Layer 7 of a small transformer language model trained on English Wikipedia (12 layers, counted from 0, width 64). Numbers have three digits each and are written without spaces.
A neuron's activation on a vector x is GELU(weights . x), where the dot is the dot product.

Input weights of the MLP neurons that the questions are about. A number n stands for (n - 500) times 0.0012.
n2: 529392572463449275643495474602522714479434573437488498481426570434538342456485531560470503596422492557408725507446520425513456385532536522377475695550523614480359552503427742678394441610540547
n3: 282348540495449477538465391597317460618449702571381748501682582633686417411447253226589417551357357317544628400404567595389551493408499504555302546521523482590420420652602413718574469778557614
n19: 796321398251306615688430526395437469340684642559380664292426432206407390634679462221580659740457402600444343653471502682645459540599626522503344591587474674521645245308478524628376506732602530
n24: 705463844601214577588328802598346760345592569384361047621552451401167443449407369263512346494619496573734662480464585633395758466715365398512534657521617737716585586674373157497703497449578393
n30: 810466304358392615618401624485465647689614558349352286685800662530592391402493104221593743513634555870373480321449544698541375735432407675277633565534469576590299561455529304519538271510681505
n31: 567290436388474557361448489411553431503534613661511495644566529631573498633462520626396455570549561537293297379693587734617438396286385545572468500645523444469652570485410369706464553505625359
n41: 599376615255470722552462488500333535744531706606593478301540638616440515467504645479448596508520324528248592671455530538393433568653441388473681599588556352487339412565458580661577506436595447
n68: 485707406483451561332593484524416604456472406457327350364901484529645481454592545239599503561568468380482658487694505558318451460509232543490489617464506410456781609355370397551541311563531456
n72: 459583467447482391445368552287535621515501581378536401320480486592538510489432529227551559590356461443565656446418428532595564502514462615551480796492650436557277427495504481493588389431568618
n90: 479546425613486356668514418539232761512519399377364686691473636428503722264507542204674691427401600560455478472512519381784309197437425327474356610691251530544547611637400349828678489432729525
n113: 425524484427410459450600652425530675739474494506280406673526366649618502543418567460388306517499441613539522373451413586410302686501442433377482419427557411551335529521431369508553802448574647
n114: 502268607513592686560322559276453302445554509564557613440528421488404409481687433570732557418513539508546626328390516410420486431445378643689708593632526590516482620316403554548513579548335524
n121: 533713354459652622550589569357467360405481416534481399419508551670531514403587335490444557619397372546428354459442615541461580310490311356411456694525504620450441720318446711611680536593483203
n132: 547209742506324656576362479303633893377502428449578300494667553480469592546543591423495313546554606863357585439573184552386439590407229690545456393507491324721672490689396434504501530490506661
n145: 466331472216501626498378499771579548558848737599533481572421493560266365370442152477358254614436547588629668528629534691367513507587588627513466563375671398660437604446443314617661056632567447
n152: 419515396539593496602249326777461379469596466609303219619505581486272647239520491394500455568306459752655683488480636568617456647146448598586449515676527535543971573389632418557651070600591358
n158: 569273556563520369563475404655550563564527662512517612395588535398531514425412521463560570529503463464542562505485496481319438710714397347295653272589491636476590559381520582653399426559493509
n162: 740302487517474490722425371550380558482499446407519327562555404585554590489477517378558606457610312626839596521702507690405524567535332587539241410633598610500350544370471393541436558281479594
n164: 413110563592450488535560502579576456690385576698511600478395694315535177321676324607494385543479390582641758492396627383619436378510442338570557635587645373595535457609439567613559660437467499
n167: 461539631457326466719476368798474683638568457234361511669573554422424469412558571437615616584344466449615478386358398474854501507520562239268476430636521387718521394321619362380547493445555581
n169: 431591452404490463537458571578506440340512665502385547391513455593520461409455518486669363538285535412423599589440483522577635715540431516367464682491593406500262637470410625670328414515460489
n194: 479499463465634512563430456460483353602392539434502617417655537699404515620575479368348287498530663500577524417324569660566493464418483421404571535438724378504371485193494604430471575527522537
n200: 571582586275498558492612601334478679486360486476375488501552515482461370514681609149483552596259526406457701391592528328440278456572432502457362547563479368618215530489455554513637863592612338
n211: 434476590324451618377480385544416426546337481533561406407574539634642522476573634608512428544381348467349626357529629355536413604534540465379605551485511434439551545345314658761379621512415500
n214: 542382452574569511629426613427266637361546591648406377533666493671586495465704464589540534441520382606541651432315339480272292480506385445562515645498639524370442490455447272439459704637372532
n218: 436668390332631448617389415575256525445454423535243455616529570381406638414430360379561616516573640556611731462539337576746614345520463557430329449622418498643672527550326343524705387807544666
n223: 311509382545467573508505433622643517450740515534468485575768663404452443336597267358705488662336335656472538451699576805417665252694332508575350248384508580490656609346391514373562493353613500
n229: 546563515482499495637570404455440443598505396678298417557657484503664570534243725396403527547329451706478223367369314565594255238610452304297533384642410777608475534526429542561817688679662663
n233: 601488503660527482644462505526614514625432529603373194304421606219663247389565304518638557417397187575702483755625550547404449544516437543614532436501523624647607465471383505488572354655588405
n236: 559382673300436623475349437410632434696664281465546294348591200657455140483533589613595701651460352505315587473557744469534664511623563408734608661409569232540641577383359550523458650617440297
n239: 415539569430338447589433547682362412605518416583442621464464598558482443450637496621424457481505495593481272602474547231401386638629471443480611363574535563573515623402500532455450496565652534
n248: 629540888613375547377449687586496509259423709514505584606646456319524430342306329276678444645430572729450533606473250538647345419309070345678474422872460798574528466658410205639515322495582426

Each question shows a token from some text and the vector x that enters the MLP there. A number n stands for (n - 500) times 0.014.

"es ": 449467527550536546547623448523588472523463420560628457537509421469539510604444534592383504476435418506505473496556442490455513460509589484520456604447414423219503369558680602615457524375457468
The two highest activations, in order: n211, n236

". ": 500501472507487429456706510500465497474490546518505510453458581523515513406533517469498511525449449460518476471516614449432517500508565508457528468447392515568525437589606560497464510390448538
Which three neurons fire most, strongest first? n164, n3, n158

"o": 475542474543586524557526541475490382422485563494712487478592525510554480480506490443499563359579542438508455537498411496630548413513508613557512587417350489192473444508764439482445482297462543
The neuron with the highest activation: n72

"the ": 535487479515537506418682547513575568518487515467454426512512457453586517607456483417482476447583474415526481484520421523565536463495481589517423552428502480404534339532566469475572461478389540
Which neuron fires most, and how strongly? n68, at about 1.3

"French ": 496496455517574504517683527462584542508618468483558491602487495522534547515537509388412492380530495398549541520452402520529533406534457568466415506472417467492468445449726449419499525447450489
The neuron with the highest activation: n167

"w": 507532564586573479554538501535659453457471538475525447583464491482447469488305465432484463326490577588509457619610399503492556475528494588464443416466481653489483397651626490433508506445458531
The two highest activations, in order: n248, n24

", ": 485515496534538476528717493512548446511537444524557506483444524528555526416539497491454525433529391484519430544561525515445555455548531440502478465362433510544508438503534556443377533458430484
Which three neurons fire most, strongest first? n223, n233, n121

"ian ": 488480447473514445485706513511430557513526541543477571521425559560505509469589494399498482486413507414481498528488488445469492527562512508494510483476399499554496457502551549477480514431494503
Which three neurons fire most, strongest first? n200, n90, n3

"ed": 547565495479573382495465567534648440547466474473689509445508406557539475593491514575547495415441495442525541438508479458494612470360473607516444635448505554102489478529718578525394430421453528
Which neuron fires most, and how strongly? n72, at about 1.2

"a": 499438444460564535524579588530494491433393569536583476487447578529458483563514485517420522408503552477490462691491566405594538439450464587512529540519308526154474515469631605522483511430542486
The neuron with the highest activation: n121

"and ": 545520520564562364483707505466483471500484435494545482553464476504602505417514446453417556336492470495509470574537506479501526448536556448502412484453452477563501521538467496476459517548488519
The neuron with the highest activation: n90

"requ": 585509449503625513435521585584585515494586562476552384616448392460550505518460375501475609364574484490510485519414502500439477444509555651588372496454421499610472489662617417424397467393519483
The neuron with the highest activation: n30

"Grou": 555413436421563458483565559485616466584469520517738549499365315525458477450507451623506598277552530488532476477496492539475554551564457632556550508411454502434485382616546550449354488456453489
The neuron with the highest activation: n114

"ar": 476428482597648459466566577514513512508583441530591563514447463337514446460537496561468525379589433516461488502453358434407480493551589558564495512609458575228561459546686414496429501507536499
Which three neurons fire most, strongest first? n214, n158, n114

"in ": 573509514520597500416689493504499495511511442519578493532424581491535420518423468549334471524523484418518436553490521470529446522495439556553499533415397558574483435474561531448509613443467458
The neuron with the highest activation: n121

"Cal": 561503459497567445525592548444531529502453551488674534514450503445498471497451549629313542298586664582470485534468429516608553544490539521468549458449398515407481386524566446514337475387569500
Which neuron fires most, and how strongly? n31, at about 0.29

"art ": 562530477464631530482667464444597585479556503540554484541477493514552550506419513519360513327485444404499462508504336485459496500545480525543512605474409467440481436519578480509487594383442498
Which three neurons fire most, strongest first? n113, n214, n41

"re ": 459512530519610390526681585469510446480537436508563515570494477514505486532483476436464573390517543388586546569484447402540410451517492530492407498558476395475484557483599539469398537508473482
The neuron with the highest activation: n200

"t": 456519510521676442503520447504499413501665509489545556418472485507471592513366556486434516321563601465543441696540474442479511512512516559519365543381452484500472602474699467541366471505427565
The neuron with the highest activation: n169

"tri": 499479477530702519583561606420704422486476487510570507490416409472486511541493418531450531354536614528482452556475437501499482451527492592561513352371410532611598441600443530439420535400475566
The neuron with the highest activation: n132

"V": 482545437552608447492590564555570528443539476474481424546554435424492521482431534435430551427576678449468439590500471557534603377553576418457470492516450500480480496533712393392441518387510491
Which neuron fires most, and how strongly? n167, at about 0.98

"until ": 508495447584591431401685526517451481493476435469584428562471513538583436487419452511388510416573482475504480481558549491510490461526507551558396506404458457665511464521593532458543581507478435
The neuron with the highest activation: n121

"This ": 555496446568555489497700492492660534466568499485395477537498431483521494457490543525400549385522456379528353494484488514481548515573483473533457480478495480479554434556536499529435525463367521
Which three neurons fire most, strongest first? n113, n158, n233

"av": 521580465590603454377542602534472502558594444495588407401555463614547459558464494559431493386478534344449453517495421472417521463526573590614605591446425575238480492475691443464363501451477546
Which three neurons fire most, strongest first? n214, n68, n72

"to ": 574538522507569423424596497459474438510536360521550453574487454536557553492403394484378590351429585525539387604588497522522467596554436482555347507403522470584474478598589558420458588464480479
The neuron with the highest activation: n162

"i": 510471531500514554569543570529390397479602534545551514523431490497497492482571481668472543333481504466509303697475506407521477473535512573552536526474325521185484556470626612501362504443482514
The neuron with the highest activation: n239

"Tran": 581504406475576515369595577437674583528607538495530519524457417425480608598547482492353629300575584456518492513469573523489524430491399511481455513395464495412535441514537521561502415431478433
Which neuron fires most, and how strongly? n31, at about 0.8

"wi": 571499597466581511509496606440565373473478557539564505459446483562481444563418389512525610311489513542446502645583481432499535560576528560492488496353464413371457486540694601506327606490366478
Which neuron fires most, and how strongly? n236, at about 1.3

"F": 579471517476632431430604470543684559507480449433503424574414382430476602531397517516473534423586644535519468611517579531466526538506517474548520515456427525491463406505547473459505470395387463
Which neuron fires most, and how strongly? n162, at about 0.43

"er ": 517571488490563398549664466553561556551564374488526513539480467437514544667509537535387509459560485416563466470449401465364496529505478540513535410524445457480493480496650506528299502489529488
The neuron with the highest activation: n158

"ones": 508550400555583515476545475569683562390544452513605526367488512537516531696467433638442576470465480478489446576500498474357572384523461544557539551420385605331547451491642453480410425515485484
Which three neurons fire most, strongest first? n121, n223, n233

"ade": 506521449556618474433528531600570296370441544527567468506464489569503501479516435564496556341493516428601604555568530464569517382442488539501448412509429538260632488583627468452488474589427432
Which neuron fires most, and how strongly? n152, at about 2.4

"es": 423522415524526449560573520550587483538549374523567569483393473495512480619528530671360536528504482465527405619456523408434557398490489546521544470498386556207550591506658559551422427557489454
Which neuron fires most, and how strongly? n239, at about 1.4

"vis": 607495410610675438509569531465663551492644467520536434513430476508557462542386542529414523400418524484514441468441418460498438435497622561584559456442443615512509463572422533523382530466452458
Which three neurons fire most, strongest first? n229, n233, n2

"port ": 478476498545574439491673527483511475512490549546615492646472484448559454476516462593387448297530472468549570454561481517451514430492550461469427459563440377374521489547572565449452546508465391
The neuron with the highest activation: n164

"ak": 431576555541577540426514473504527423475470497524541482425562456629549595515411464479489577323524543451478373606502390530476560513495609498565556620393429474238464391520706531504422577425404482
The neuron with the highest activation: n194

"ear": 583509503624641416330511580477680403427563544477531498478518443610493526544515465505590528441534527417529595480509421453354535484521476521543438374524534515263518541518564583373410519595335504
Which three neurons fire most, strongest first? n114, n214, n158

"5": 449492532553435386530576537524483419541481428526661548534446411489477552490469456606460588384462473525545250592539467452518562463488523610571570525531444495231504495546747609415520527453427438
The neuron with the highest activation: n239

"in": 593526462526594362485586500490569561438655553526499538477423463358503547566494492454440541272499508467560401580472473462493381471535461561574550487507355626425556441470547549499494543532539488
The neuron with the highest activation: n19

"-": 540516552510483594455604536498472408551513455535489512550497466513504569539496451553487629353508467496486366735577486389478474531524525485499533575413455379429419522503624576496350490433422452
Which neuron fires most, and how strongly? n41, at about 1.2